Layer 7 of a small transformer language model trained on English Wikipedia (17 layers, counted from 0, width 128).
A neuron adds its activation times its output weights to the MLP's output. To switch it off is to set its activation to zero at one token and run the rest of the model.

Output weights of the MLP neurons that the questions are about. A number n stands for n times 0.0077.
n7: 36 22 10 -36 4 29 -19 2 -7 8 -41 -3 -8 19 -29 23 -38 9 17 -31 -27 -26 -27 -2 -4 3 12 4 -4 -7 -30 -30 4 -13 27 34 -2 5 4 30 33 29 1 19 -33 -10 33 -18 -13 13 -7 -4 -17 3 -13 4 16 -4 -23 -2 -3 18 -47 12 22 -9 2 30 -16 24 -55 -30 -41 -16 -56 19 24 6 9 -17 -21 13 -2 -1 7 36 8 39 53 -19 4 -24 -11 8 -18 -4 29 -28 28 16 0 22 13 7 -19 -4 3 -8 -22 -23 14 -10 -13 45 -41 43 -1 -30 -1 43 34 8 3 -1 -22 -10 16 -28
n41: 37 29 6 -23 5 30 -12 11 -25 50 13 16 1 -37 -13 -60 -14 -2 -18 5 9 9 13 -17 13 -12 -10 17 -35 7 -13 33 -12 -24 23 22 -3 24 -14 -9 21 2 1 40 4 46 61 0 18 -11 -30 6 -12 9 16 18 14 -22 11 -2 11 22 9 42 -25 -43 -15 -38 -2 26 -6 1 40 -16 -84 25 21 -9 15 10 -6 10 24 -5 24 -7 -36 18 24 30 -36 -19 20 -4 -39 9 18 -42 32 -18 18 3 2 -6 10 8 -1 2 -21 -37 -3 -11 -4 8 -10 -7 -19 8 -28 21 -51 -15 62 -3 23 -18 3 15
n56: -14 4 -27 -9 -21 -30 7 -8 50 22 -18 24 20 7 -2 -40 -6 -28 -3 38 -20 -11 28 -28 1 13 4 -8 -8 8 1 -10 -28 12 -26 54 8 -29 -11 -17 -17 -24 48 -18 -26 22 -31 -14 -1 33 21 -38 -18 -30 10 1 -41 -19 -15 34 -11 -9 -9 -7 25 -11 -8 -41 2 31 8 -13 24 -2 30 -73 8 8 -14 23 -10 -31 4 49 25 -17 -9 19 10 -23 9 6 4 14 17 14 -22 27 -10 18 9 3 6 13 14 16 -5 11 -8 26 -31 -4 14 -23 14 -57 3 13 29 23 -20 5 12 2 16 0 -34 -43
n73: 32 -1 -5 1 16 37 -28 18 -26 -14 5 21 10 43 -11 -9 -10 18 -1 -31 -26 -9 -31 -6 17 8 10 33 -38 56 -11 -44 -8 -1 70 -3 -13 -21 5 -8 16 8 -6 -14 4 22 -2 -22 1 -39 -38 -4 -11 27 -12 4 7 -7 -11 -25 33 -4 -20 19 7 41 1 7 -3 -14 -21 -14 15 -17 27 -11 -2 38 -23 4 -7 -35 4 6 -34 14 41 -14 -5 22 31 10 -26 -37 -42 -6 -33 -25 -14 62 9 -34 18 37 -23 -29 11 -11 20 -7 21 -14 -15 -17 17 -1 3 -29 -13 22 1 -24 -2 21 29 9 -6 15
n100: -14 38 1 -6 18 14 -1 21 26 18 37 11 -45 -7 14 -9 1 22 -31 10 -18 32 -18 24 21 11 12 -9 -10 9 1 -49 10 -21 -8 1 6 -24 -7 20 -1 7 13 59 11 -38 18 -45 -8 -13 -4 -17 -41 -26 4 -12 31 -15 -3 -6 -6 -28 -7 -19 -9 -40 -13 -16 -29 1 -7 4 9 -18 -10 18 36 1 30 -27 -28 -10 16 34 42 3 11 28 -9 -65 -22 9 -14 -31 14 12 -44 -18 -17 -27 13 13 -12 17 -7 26 -26 -6 -23 -14 -19 -13 -16 -5 24 -19 -12 -17 -30 4 -24 -43 18 -18 33 12 14 29
n131: 14 12 5 -5 43 -9 -22 4 18 0 -5 24 -27 18 -27 -16 -19 45 -41 -6 -12 9 23 -1 18 33 -14 8 0 10 -19 30 -2 21 -34 -13 -3 -6 23 5 -33 -14 1 0 9 1 6 -15 10 -38 33 -3 -23 10 10 -1 42 -16 6 12 15 3 -15 -7 -31 -25 9 -14 -5 5 -16 -5 -6 -14 -43 25 19 -3 48 4 -12 43 -3 -11 30 7 -40 -39 7 -16 1 -15 -49 13 22 0 19 -6 10 47 2 5 -20 -19 15 -40 23 32 -31 -26 19 -6 -33 17 15 0 4 -18 -11 23 -28 -1 29 -83 48 -17 15 2
n158: -1 -9 -20 14 -6 -8 -33 16 26 43 -26 10 18 4 7 2 26 -54 6 13 -16 -30 26 -9 11 0 -14 19 34 8 24 5 5 24 14 -4 6 -5 22 9 35 -48 9 45 18 -8 12 23 -52 0 3 -8 14 -17 15 -37 0 17 -5 -19 33 8 9 -14 -22 -19 14 3 -3 12 20 13 -23 6 -55 9 16 37 -68 15 39 7 -68 -34 5 -35 1 22 -8 -6 -1 16 -35 6 14 37 20 -8 -1 15 -7 15 37 29 -10 28 -25 1 -1 -14 8 14 -18 3 60 -12 4 8 -6 11 12 31 2 28 -10 -13 18 -8
n175: 38 2 5 -32 2 8 10 -3 -20 -68 -36 -28 3 20 -6 8 6 0 14 -33 22 36 37 20 22 -15 -26 -3 39 -24 -25 32 6 -16 -15 -12 41 -4 -24 23 21 11 12 -33 4 -38 -9 21 26 17 -2 23 -8 3 -6 38 -8 51 -7 12 5 16 1 5 -12 31 6 53 11 -8 7 -14 25 3 49 -20 13 14 0 9 -28 20 -42 -21 4 31 -42 -2 14 -42 -1 -40 20 -11 29 38 13 36 43 -24 -1 -19 13 2 -18 -1 10 22 -3 3 -10 -12 5 -3 29 -4 -1 19 -27 -1 -1 7 -29 4 5 -10 -38 8
n212: 21 5 3 35 43 -16 -26 -27 6 3 25 -15 -14 3 -2 -5 33 1 26 -11 24 1 28 -12 10 -3 -10 19 15 -5 6 -16 2 -7 -5 -1 18 -2 31 11 13 17 -7 -73 5 11 34 -21 -18 41 1 24 23 -9 23 -3 -8 -10 -6 -7 7 5 -12 22 6 22 -7 17 16 9 23 -21 -40 12 5 -14 80 25 16 -19 -26 -24 38 37 -22 8 -31 26 22 -37 -7 6 -17 -30 1 16 -13 12 21 4 3 17 10 1 17 31 28 36 4 -11 -7 -18 8 -14 26 -25 19 1 1 -7 -12 24 2 -1 16 10 8 56
n216: 9 1 32 -8 -14 36 11 -38 -12 1 22 -39 -1 -15 38 39 37 1 -33 -29 -41 1 11 -39 14 27 1 -14 -11 -57 16 -13 20 -1 -16 16 -1 -9 -10 7 -1 10 2 27 -7 11 8 -12 -25 8 -1 -1 4 -15 24 24 -30 14 -27 -7 6 -13 5 17 28 -1 2 -8 -16 -22 2 8 14 8 94 54 -29 -5 -14 18 25 25 -11 -10 -3 -3 -10 16 -33 29 -16 -53 2 -11 18 8 -12 -9 -13 24 18 6 -11 14 8 19 34 26 22 29 -36 -11 26 26 -2 13 -15 8 -49 13 6 -24 -14 24 13 4 23 6
n226: -14 -16 1 33 13 -25 10 33 -33 14 16 -18 15 44 6 42 -21 -22 13 -12 13 6 -4 72 33 -12 -9 11 4 -21 -12 -7 -6 8 -54 -46 8 -11 -19 -25 -5 -1 3 -12 46 -16 -15 10 -11 -3 -21 -5 11 22 24 -13 -25 17 -30 -12 54 -24 -4 8 -32 41 -15 -34 -8 18 13 18 11 14 23 -7 -6 50 14 23 35 -3 11 -3 7 -39 -11 -36 -10 -47 -1 -38 -38 -22 27 -27 -11 -1 -10 -19 8 6 -16 -42 13 60 -43 1 21 -11 -8 -16 -26 26 19 -10 22 -4 -1 14 65 -22 28 -2 37 13 22 -2
n256: 39 -15 -11 31 10 10 21 13 5 -15 -9 23 1 47 -4 -6 -5 -27 45 -3 30 22 31 2 22 29 -38 9 4 37 19 28 12 -12 11 -15 5 0 8 -14 -13 28 -31 -11 28 -14 -12 0 4 -10 29 -27 33 -19 -11 -1 7 -1 13 21 27 22 29 -16 -27 14 38 26 32 17 0 -10 11 -2 -23 -4 55 3 -19 14 22 -7 -13 29 12 -52 5 -12 -6 36 -5 -3 18 -2 6 20 17 23 24 -11 -17 8 -25 -11 -10 -55 -35 -38 38 -29 -22 -49 -17 -25 10 0 -19 13 -5 19 31 -13 -21 8 -1 30 6 1
n273: 12 13 -21 -37 -21 42 21 22 -9 -1 0 -2 -40 -7 -11 -23 9 -35 -8 -9 -23 0 29 -6 19 12 -3 -11 1 -26 -33 6 27 -20 -15 -21 6 -52 -38 -21 12 17 -26 17 18 -21 32 -49 47 -21 27 -23 28 -17 -10 -22 14 -8 31 4 -49 -1 45 11 -25 -28 40 -33 42 -4 -12 0 -14 -3 -12 28 12 -27 -34 31 -14 10 3 5 3 -10 -7 1 -34 0 13 -28 -14 -22 5 0 -28 17 12 7 -8 -12 17 26 45 -17 -32 1 -11 10 21 -16 -6 -20 25 9 22 43 -12 39 -3 -4 -11 -8 17 -12 -6 -7
n292: 16 -5 38 44 -11 -53 21 -12 -9 20 2 26 -5 3 -28 27 0 -14 2 0 43 -23 12 14 6 -4 23 -31 -57 39 23 -11 -9 17 55 0 20 0 -12 -20 -6 41 16 -29 35 -19 3 1 15 -20 55 -22 18 13 -6 3 -4 5 -3 2 -39 -3 1 40 -1 -12 22 -7 1 6 18 -13 -33 41 -22 -8 18 -24 -47 20 -6 16 -2 2 -17 1 8 -17 -8 -25 2 21 -33 24 27 9 -2 43 27 17 -29 22 -4 -13 -1 7 44 18 -31 -19 5 -4 -12 -44 10 13 -29 -3 -17 -8 -7 -3 -25 24 -5 29 34 -9
n295: -19 34 -27 9 -26 7 -7 17 2 46 -7 21 -12 12 3 -18 0 8 -18 1 26 -2 22 -7 6 -12 12 33 7 -1 42 9 -20 23 -17 25 -1 17 -4 3 -6 22 14 4 -16 1 35 -42 -5 40 -9 56 -13 -27 -3 20 -2 29 12 6 -7 -13 -1 -37 32 -19 -11 -14 34 -7 22 8 -23 21 31 -34 56 28 -10 -5 -60 -43 -11 -23 -26 9 -35 -42 -10 24 -32 -1 34 18 -34 -9 -11 25 -21 12 -8 -34 -1 1 -8 -32 13 14 16 17 -17 7 3 -46 -11 33 -36 17 27 -13 28 35 17 13 4 0 1 10
n302: -1 22 -4 -34 27 -36 21 -23 12 -1 4 -1 -4 -28 56 25 45 21 -45 41 3 -14 -42 -18 -15 46 -43 -5 -14 -31 0 7 24 -1 1 27 -17 -16 -23 7 25 -17 20 -18 -24 10 1 28 2 28 1 0 22 -32 -32 -15 -23 -14 1 5 25 -39 -22 7 -14 -11 -33 -10 -3 -52 -18 15 13 -34 -13 -25 4 4 16 -6 20 -11 3 -25 -14 23 -4 18 2 60 -25 30 -1 -6 18 32 -12 5 43 25 13 11 -1 -2 -13 -28 -41 40 -1 -12 -7 26 -15 22 -9 -17 -13 -15 -76 -15 1 8 -33 -14 23 8 -7 -23

Each question names a token from some text and the token that comes next. It shows the activations a of the neurons there, in the order above. A number n stands for n times 0.043.

Then comes g, the gradient of the next token's log-probability with respect to the MLP's output, scaled to length 1. A neuron's effect is roughly proportional to its activation times (output weights . g). A number n stands for n times 0.0041.

"an", then " for"
a: 19 7 30 -2 -11 8 -13 -2 -3 5 -1 25 0 -5 0 -9
g: -13 20 20 15 -16 26 -8 -13 12 -6 2 -7 3 -2 -15 -8 -14 23 1 7 -21 27 -14 -16 16 -5 -16 -29 7 25 -1 -4 -29 18 6 3 15 -13 12 -9 -2 43 18 -3 -14 36 2 1 -22 -16 -17 35 26 50 10 -37 -29 -12 19 6 12 11 -14 7 -25 -32 62 2 35 -55 31 39 9 23 8 36 12 13 3 24 -8 2 -56 -15 3 12 0 -12 5 -8 -18 -28 -10 -18 12 54 35 19 36 2 -9 -38 26 25 -7 -18 0 -12 -47 18 1 -28 -13 0 26 9 3 3 16 -5 17 35 -5 -9 8 1 -5 46
Switching off which neuron hurts the next token most? n256

"t", then " w"
a: -3 -3 11 1 -6 0 0 -15 1 29 5 0 -7 0 4 0
g: 2 8 19 -14 12 -1 10 -42 -41 -9 2 0 -5 -53 -64 25 12 28 7 -9 4 -12 50 30 14 37 13 16 -10 16 -21 -15 6 -20 4 -28 -43 22 -5 -22 28 45 21 -8 -50 3 -12 -15 10 -11 19 -27 -10 16 0 -40 -5 8 -12 25 -7 6 3 -3 -19 -34 18 12 17 17 29 16 -7 1 -10 -24 -43 -22 5 5 -19 -9 -3 -40 7 22 5 -30 -14 4 -10 24 11 -13 -18 -12 40 -3 -9 -31 -1 -4 -42 13 -2 -6 -26 -17 -15 -20 7 -16 0 31 5 30 -10 8 37 -17 -4 39 5 14 6 39 7 0
Which neuron, switched off, raises the next token's probability most? n216

" St", then "age"
a: 3 0 0 -4 1 0 -2 25 -1 3 9 -1 -3 -1 0 1
g: 24 57 -1 -32 3 -10 -16 -17 76 -15 0 -26 22 -22 15 21 -34 -12 13 -4 7 -8 -9 -17 10 36 43 -4 20 -2 40 20 26 10 -10 4 -39 0 -13 -59 -21 -5 11 -12 22 -7 11 -42 -2 -29 -12 -17 35 -6 12 -6 6 5 3 -50 -3 -36 -32 14 24 -12 4 -9 5 -24 -20 -15 14 -7 -8 2 12 -16 -8 2 11 -35 39 23 15 0 -42 -29 14 15 -5 -24 13 22 -2 -28 -18 -18 -9 -16 11 -30 10 -23 -8 -12 -6 -7 -41 -11 -28 32 -6 9 27 -1 -35 0 3 17 -6 2 11 -6 -15 6 2 -11
Which neuron, switched off, raises the next token's probability most? n175

" John", then "n"
a: 0 6 -4 -4 -11 -6 2 -2 0 2 -1 0 0 7 -2 -3
g: 6 -16 20 3 0 3 49 3 16 -28 -10 5 0 7 14 -24 -32 1 -17 -24 -34 6 -19 -15 9 4 40 -35 10 -9 1 -14 25 -16 -9 13 -7 18 23 -1 -24 -1 -26 -4 9 -34 -18 0 -25 -7 28 -4 28 0 -21 -10 23 10 -37 27 -7 29 -5 8 5 25 38 0 -1 0 5 0 0 -36 12 -30 -21 3 -20 -1 18 -12 0 -21 22 0 17 -12 -11 37 -4 10 41 42 -3 -3 -28 -9 3 24 23 -13 24 -41 23 -3 -29 28 1 13 -47 -59 14 7 -37 -2 -16 27 0 -1 25 5 3 29 -73 -8 29 -33
Which two neurons, each switched off alone, lower its probability most, in order? n100, n131

"ance", then ","
a: -13 1 3 -3 11 -1 2 -5 10 -7 7 0 4 -1 -3 -3
g: -24 13 20 -14 37 -1 53 -28 -3 2 25 1 -19 21 -16 12 -3 -23 -3 -8 25 8 16 -65 -19 13 -21 -14 -3 2 36 -28 -8 -23 11 -21 10 35 38 -13 -4 32 1 -3 -1 3 5 -7 10 0 -10 2 21 -21 2 -9 6 54 -47 -3 -44 -21 -6 6 -7 -4 11 -24 -15 5 -11 6 4 -2 -5 -8 68 -14 6 -12 -3 3 5 -10 -4 41 -14 26 -3 -43 -6 22 -41 -18 -30 3 -23 -20 -45 -11 -27 -22 -4 -3 -44 -5 18 -48 -12 12 -27 -2 -9 4 -11 -24 -14 12 -28 -18 -5 -22 13 -9 9 -8 4 32
Switching off which neuron hurts the next token most? n100

"ul", then "ber"
a: 1 6 -1 7 -5 -5 0 1 0 -6 -2 -2 7 8 -3 -22
g: 4 -42 -19 14 -15 -12 53 19 -16 -13 -10 -9 72 14 18 11 -20 -24 25 9 36 -7 27 -11 27 -1 16 2 -22 -7 -17 32 11 10 -4 20 4 1 31 32 15 -31 23 -15 -25 6 9 0 8 2 15 1 -6 18 -6 14 -6 -13 1 33 40 -15 2 31 8 1 -11 -6 20 49 6 -23 -6 -11 9 14 10 -13 -11 -35 -9 17 2 10 -4 26 -3 -11 11 1 0 -27 -21 -10 -9 8 -33 -27 -13 -47 12 -58 1 20 18 36 -7 -21 18 -33 6 29 34 -23 -18 29 -22 0 15 -9 38 -18 -13 -3 -37 11 18 -40
Switching off which neuron hurts the next token most? n302

"\\", then "ap"
a: 0 -43 4 -6 -2 0 1 5 5 4 8 -7 -7 0 3 1
g: 6 13 44 -14 7 2 -21 -24 13 -43 30 15 11 20 -16 48 -29 -4 -2 -33 42 21 -6 0 7 -19 7 -44 -27 -34 27 -5 -34 -31 -27 -16 33 20 0 20 -33 19 -9 -11 8 -39 -6 34 1 -6 9 17 2 -17 8 15 -21 5 -11 -8 4 3 -24 -5 32 -55 20 -4 -37 -14 29 -19 -24 -16 9 -2 5 -15 -21 34 -14 18 16 15 8 -28 41 12 -2 17 -12 16 30 25 0 -6 8 -10 -27 -23 -19 49 10 6 7 -13 -20 -26 5 20 -34 20 -29 10 29 18 7 13 20 9 -26 -3 3 -18 7 -23 -32 -12
Which two neurons, each switched off alone, lower its probability most, in order? n41, n73

"a", then "("
a: -1 15 12 -1 0 -8 -1 10 -1 6 1 4 -3 -2 2 -6
g: 15 -24 -1 16 16 -3 -5 11 5 -22 5 0 -6 21 15 33 -18 -21 32 -10 -23 31 12 14 30 -2 26 27 1 -21 32 -5 1 -19 -4 -26 -9 27 -25 11 5 -21 1 -26 4 -9 27 -6 16 -14 -21 34 -41 6 1 -6 9 8 -59 -10 -48 -7 30 35 32 -8 -12 -28 3 -28 57 0 -4 15 11 -15 3 44 -11 -15 -9 14 4 3 -15 -22 -6 -20 14 13 10 -17 -27 29 12 50 10 18 8 -20 35 -16 -13 18 26 -3 -22 -27 9 -13 -44 26 14 -6 53 -22 5 23 2 -17 -30 19 16 13 13 -16 -44 -7
Switching off which neuron hurts the next token most? n175

" of", then " 3"
a: 1 -10 -18 -13 0 0 -3 7 -2 1 4 1 -2 -12 -5 0
g: 32 -12 -14 -22 -28 -13 4 24 -37 2 -9 -27 2 2 11 11 -23 10 13 -30 -11 30 5 8 -62 -13 -19 -19 -2 -9 -12 -7 36 24 -15 -6 3 -15 -3 -18 7 7 -17 22 -8 11 -21 -19 10 7 -31 -33 46 -34 -5 10 5 10 24 41 -3 -6 -14 -3 -26 23 17 2 -21 -5 28 -56 16 8 4 1 12 -20 13 -20 -24 -6 41 14 42 -9 -21 30 26 9 25 -24 0 -30 -14 -33 -16 -8 -55 15 -12 -23 -7 -5 -5 -31 44 -7 3 16 -6 4 -14 -25 -42 12 43 -6 -17 4 -2 6 -23 -25 -18 -18 10 39
Which two neurons, each switched off alone, lower its probability most, in order? n292, n56

" m", then "ult"
a: -5 1 0 0 0 1 2 0 0 9 2 0 0 0 -2 3
g: -31 -25 -40 14 35 -9 -33 14 2 -12 1 -23 -14 -2 -16 11 -19 -17 -18 59 9 -27 6 3 17 13 -28 37 8 26 15 19 -3 18 3 -30 -6 2 41 -31 -2 -28 8 4 -31 -29 13 3 18 -27 -15 23 -26 -7 -3 -2 -14 14 -7 0 11 10 12 3 -14 -19 -33 -12 -12 -42 -17 -17 18 13 -16 18 13 -36 -6 -37 -12 30 -4 36 34 -44 -19 -4 -35 -6 -17 22 21 19 -32 8 -13 23 -28 11 4 -4 3 -21 -18 33 1 59 12 -2 18 11 -17 -13 3 -3 62 -4 -15 -28 -21 -3 22 13 -20 12 -15 3
Switching off which neuron hurts the next token most? n7

"ative", then " f"
a: 3 0 -20 1 2 0 -1 -2 -4 8 -14 9 0 -9 -2 -19
g: -19 -3 1 -19 56 3 0 22 20 -7 19 -7 6 -11 26 -11 35 23 7 -19 22 20 23 25 19 3 43 32 42 3 -5 24 -13 3 9 23 21 6 -15 5 0 7 -12 3 25 38 -32 -38 37 18 -2 -12 -14 19 -2 32 -10 0 13 -9 20 -45 -19 -6 -14 16 -9 -5 -12 51 -3 -1 -17 26 0 -16 22 19 -33 -3 -13 2 -14 -7 22 -12 0 -14 22 -2 -8 6 45 2 24 -55 5 25 -11 -24 -21 27 36 10 -21 20 -1 -21 16 -58 -12 -3 6 -9 -8 -26 -36 14 50 18 -10 -18 15 24 19 -16 -22 14
Switching off which neuron hurts the next token most? n302

" o", then "p"
a: -3 0 0 -1 2 0 0 0 -5 6 6 0 0 5 5 8
g: 28 5 23 -18 -22 -14 -27 7 -19 32 19 5 -2 27 22 18 35 15 -5 28 13 0 18 -8 -29 14 -41 -17 4 -6 -18 -32 22 15 46 -40 -4 -28 18 -33 16 -9 13 -6 -1 -14 -21 6 31 -2 6 -18 15 -20 -54 -8 -17 20 -9 -14 12 -15 11 19 -35 10 30 -7 -4 -51 -47 -29 3 -6 22 -8 7 -8 30 -40 19 -8 10 47 -6 34 11 -6 -13 -4 -6 8 1 33 -12 23 -30 -9 -14 5 27 -15 -6 24 2 8 -1 9 -9 16 -43 -22 -35 2 26 -16 -11 25 -5 -22 22 -29 12 23 45 24 13 -16
Switching off which neuron hurts the next token most? n302

" to", then " c"
a: 5 -1 -1 4 -2 -3 -2 4 3 6 -1 11 0 3 0 4
g: -12 4 32 -10 -28 1 -17 -4 -9 -21 -4 -7 -10 -29 -31 -3 -20 22 11 -3 39 -8 8 16 17 -7 57 9 15 -11 -39 -17 8 25 -11 -7 -21 -29 -12 21 12 10 22 -14 11 -18 2 20 -14 34 -47 -14 -22 25 -6 -10 -3 3 36 -4 13 -25 21 -31 -19 -17 -41 2 25 -28 -18 1 8 1 -1 -8 -36 28 8 17 -31 0 -30 -35 -14 3 1 37 11 0 -19 7 -7 -31 -2 -54 0 19 42 8 2 33 49 -31 5 28 0 0 -6 34 5 25 -12 -37 -4 -6 -37 -47 -14 -18 -17 33 -4 -6 8 -4 -4 25
Which neuron, switched off, raises the next token's probability most? n256

" by", then " 5"
a: 0 1 -16 -1 -1 0 -8 0 0 2 -2 3 -24 2 0 2
g: -52 9 -27 12 1 -1 -4 20 -39 -16 5 -7 13 25 -26 4 14 -32 15 -27 30 -16 16 0 -29 -1 31 9 -24 -1 3 -28 -24 -20 -9 31 -25 6 -2 32 -23 43 13 12 0 -1 -29 -18 -9 44 -3 -4 -1 -25 40 -7 42 -5 21 -9 -22 12 -35 -19 9 -5 31 -2 -37 29 -9 -16 -15 0 -11 -7 -8 4 1 -27 3 -6 22 24 -2 -14 -15 8 -9 -10 -61 -1 8 -8 -30 -55 -27 -51 -19 -15 -1 44 14 2 -12 26 27 17 13 10 -2 41 -24 18 -22 4 16 -23 19 24 21 -3 -1 11 -30 3 -6 -6
Switching off which neuron hurts the next token most? n273

"n", then " "
a: -5 -2 -4 -26 -7 -3 0 -2 2 2 -28 0 -2 -2 -4 -4
g: 14 13 5 6 3 -18 -17 -30 -37 -16 -27 -51 14 30 -44 -6 32 4 -7 10 -2 -17 3 43 -35 13 -30 10 -3 -26 -19 -15 46 -20 14 -8 -21 26 12 3 13 12 -2 41 -8 -9 16 -16 9 -4 -24 3 -28 -32 -15 7 -10 -9 1 -29 17 -16 -21 22 -1 -11 17 12 16 6 -35 -15 -33 -70 -8 -14 24 32 -20 5 7 3 -15 -43 -1 19 3 7 -23 3 -7 24 9 7 18 20 6 -5 10 20 26 -39 -23 1 11 7 8 27 -23 -33 21 38 -29 21 -11 -12 7 -19 -14 -15 -7 20 -7 4 -30 3 26 56
Switching off which neuron hurts the next token most? n226

" m", then " |"
a: -4 0 1 -1 1 0 0 0 0 8 -5 1 -1 0 0 1
g: 20 -47 -8 -57 10 -32 -22 12 -3 39 23 17 -8 12 3 2 -15 -20 32 24 25 7 -21 14 -5 -20 -21 -5 10 4 16 -2 -25 -18 4 26 0 -3 27 -2 17 19 21 -4 -11 4 -13 8 4 -49 24 0 5 6 38 13 -11 -12 -28 -26 2 -59 -48 -16 48 34 -47 -8 18 18 -17 -28 -5 22 1 -21 8 -4 -11 -12 7 -20 7 24 33 4 -26 -13 -15 -18 33 4 -21 7 10 -18 -13 -16 -35 -1 40 -15 21 -19 -21 -7 26 -24 7 23 -18 31 -9 12 -5 -25 44 -5 -18 2 -12 -15 -5 -15 -2 -4 -47 -1
Which neuron, switched off, raises the next token's probability most? n216

"ould", then " m"
a: 0 -2 -32 4 9 -7 3 -21 0 0 1 -5 -4 2 0 0
g: -12 -21 20 -38 2 -11 21 -10 -36 -19 16 -6 -10 9 8 36 0 16 -5 4 8 35 -1 16 18 -21 52 15 -35 5 -13 8 29 -13 -42 -2 -8 27 -3 -35 9 8 -19 -18 -12 12 -30 4 1 17 -15 6 8 10 22 -23 -1 8 2 23 18 -49 -15 -25 -3 -5 -14 -24 -13 6 -34 -9 -4 -43 -1 55 2 -2 47 13 23 -16 27 -29 2 37 1 22 35 6 2 37 18 -20 18 -6 -22 39 20 -13 20 30 17 -59 10 7 21 -12 -16 -34 0 25 24 -16 -2 8 10 1 -37 -36 16 -9 -8 -4 -17 20 -16 17
Switching off which neuron hurts the next token most? n56

"l", then "o"
a: 0 -9 -1 7 -1 -3 6 3 9 72 -19 10 -5 0 -5 0
g: -33 -4 -5 3 -4 -4 -37 -3 -28 6 -17 23 -4 -7 11 30 -3 12 -42 -37 6 -3 -12 5 4 3 9 -26 22 1 -10 -46 37 -10 10 -12 2 33 9 -17 -29 -31 -23 17 -23 -24 28 -25 5 -22 -25 -8 2 -7 -13 25 -31 -27 -3 29 -1 64 -27 -22 -21 -17 12 8 -26 -43 -18 0 -6 -57 1 20 2 2 27 5 12 -11 17 -1 -24 44 -12 14 4 9 -9 -2 -1 47 6 3 1 10 -12 -19 -5 -17 -12 1 21 38 8 -6 45 -17 34 -16 -31 -34 27 -12 16 -11 -6 31 -28 11 -20 -8 12 -1 17 44
Which neuron, switched off, raises the next token's probability most? n256

"{", then "e"
a: 0 -14 -5 0 0 -42 0 -3 -1 6 2 10 -3 3 3 -7
g: 20 35 -11 -25 27 26 -57 -15 -59 -5 5 -4 11 52 19 -40 8 -8 9 17 -33 16 -20 6 4 -14 10 -6 6 17 38 -15 24 -12 8 -17 18 15 0 6 1 10 -12 -9 26 -29 0 -18 -18 37 -23 -2 13 42 -18 -27 7 30 4 -4 -15 -26 32 -30 -4 -2 -2 17 9 39 -17 -1 9 -3 13 17 19 1 -21 14 21 9 -42 17 -38 -27 -32 -14 14 -10 11 -19 8 -4 6 31 2 15 16 -3 -18 -25 2 10 -33 15 30 36 20 5 -9 45 -1 7 22 0 29 16 -4 11 16 43 7 35 -19 28 31 -15
Switching off which neuron hurts the next token most? n131

" not", then "ation"
a: 7 -5 -36 -3 -2 -5 -4 -50 -3 1 -3 -3 0 0 0 2
g: -34 46 -42 44 -17 14 -5 -20 -13 6 -13 43 -28 -16 39 -24 5 -11 -13 28 -10 42 6 -1 15 -11 38 -13 -28 19 -20 -20 46 -26 14 18 18 -24 -19 19 -13 -15 11 -15 12 -56 24 -47 -24 -4 33 -25 -20 -4 -6 14 21 -1 12 38 4 0 -6 9 -52 12 -15 11 4 -17 -17 10 -24 7 -20 16 -11 10 -3 -8 -10 -5 28 -14 -5 9 2 44 -3 -17 -35 -16 -6 12 -34 26 -5 -15 7 2 -8 30 7 -15 13 5 -7 13 -12 -10 33 7 -12 -12 6 21 -7 -8 -2 34 -15 -28 44 -19 -35 -3 -12 16
Switching off which neuron hurts the next token most? n175

"ase", then " or"
a: 3 -1 -2 -2 -1 7 0 0 95 0 3 3 -2 4 76 1
g: 5 9 15 -25 3 5 2 -5 -15 23 16 3 -6 10 2 14 -7 0 -6 -43 -1 4 -2 -2 15 12 -14 -20 -27 24 -16 19 -38 7 23 21 5 5 -7 8 3 2 60 -14 20 -8 -2 7 19 23 23 5 -23 21 16 30 -7 -10 0 -25 -30 -4 -18 4 -13 22 -12 0 47 -34 -21 -21 -18 -17 1 -32 -8 56 -1 -41 -25 15 -7 0 -35 19 -5 -58 -35 24 -33 -6 12 20 -31 0 -23 -11 -15 16 -14 -37 55 -15 41 3 -2 4 31 -3 -12 -12 -6 -34 55 -17 6 7 1 16 -6 -4 22 48 -18 21 16 8
Switching off which neuron hurts the next token most? n295

"ed", then " as"
a: 2 3 -5 9 -1 0 -7 12 3 2 -1 1 -3 -3 0 0
g: -41 -14 -25 49 -6 3 13 -35 24 21 -15 -12 -17 -2 3 8 33 8 -13 14 -5 7 3 -18 9 -6 30 -45 28 -19 -14 2 18 -2 -23 -24 -4 44 17 12 0 58 -5 0 16 -8 11 -3 -6 -3 2 8 1 9 32 -20 -19 -23 12 22 -12 12 21 33 -7 24 -27 14 39 -23 -29 21 24 6 4 5 47 6 18 0 53 14 12 8 18 15 -10 -8 28 -1 -8 34 22 -27 24 0 -18 10 4 10 17 -11 52 9 6 -16 -2 1 8 38 -21 -9 -54 22 26 6 -14 23 -16 5 16 15 8 -58 -9 32 -22 -12
Which neuron, switched off, raises the next token's probability most? n73

"oun", then "ge"
a: 9 -8 -1 19 2 -3 3 -2 -1 0 -2 -11 3 -1 2 -1
g: 2 21 -14 -16 1 4 -7 9 35 -38 -11 1 -3 -12 31 17 -35 -1 22 -15 -12 2 8 2 -1 -1 -7 21 28 13 5 6 -27 4 47 2 19 -18 -8 46 14 -25 -7 5 -13 -5 10 6 -32 -16 -48 22 23 25 -16 21 2 1 -18 11 7 8 -3 -2 0 27 30 11 30 26 -43 13 6 18 -4 0 -31 35 1 12 -21 -3 -37 -27 14 11 -6 -8 1 -6 -3 -45 1 -34 -7 28 3 9 25 11 -45 -19 32 -11 -52 -37 -11 -22 15 -7 -47 -32 -5 22 -40 4 4 -5 29 -19 23 -23 7 43 10 -11 4 -54
Which neuron, switched off, raises the next token's probability most? n256

"ch", then "ie"
a: 0 1 -2 -4 2 -6 -16 -5 2 -1 1 -12 -11 0 -1 5
g: -44 26 31 9 4 16 -22 2 27 -28 9 -58 -7 -15 24 11 10 -23 16 5 11 19 13 1 -15 -5 29 22 61 -13 3 -13 -1 42 -14 5 -29 -11 -12 -3 23 -3 -11 1 16 10 -25 15 -42 12 16 5 7 -7 -11 16 17 -4 -15 -2 -13 -26 -40 -22 -25 -16 21 -1 -30 7 47 -1 9 -5 -9 -22 40 -16 -16 34 21 9 9 -6 50 -32 0 13 -9 -10 -11 -24 -8 16 17 -3 12 -33 -14 -37 -20 26 9 1 -39 -41 -29 -21 16 7 41 -13 -4 4 19 -50 -4 24 26 1 -5 -1 3 -2 -21 -4 35 11
Which neuron, switched off, raises the next token's probability most? n158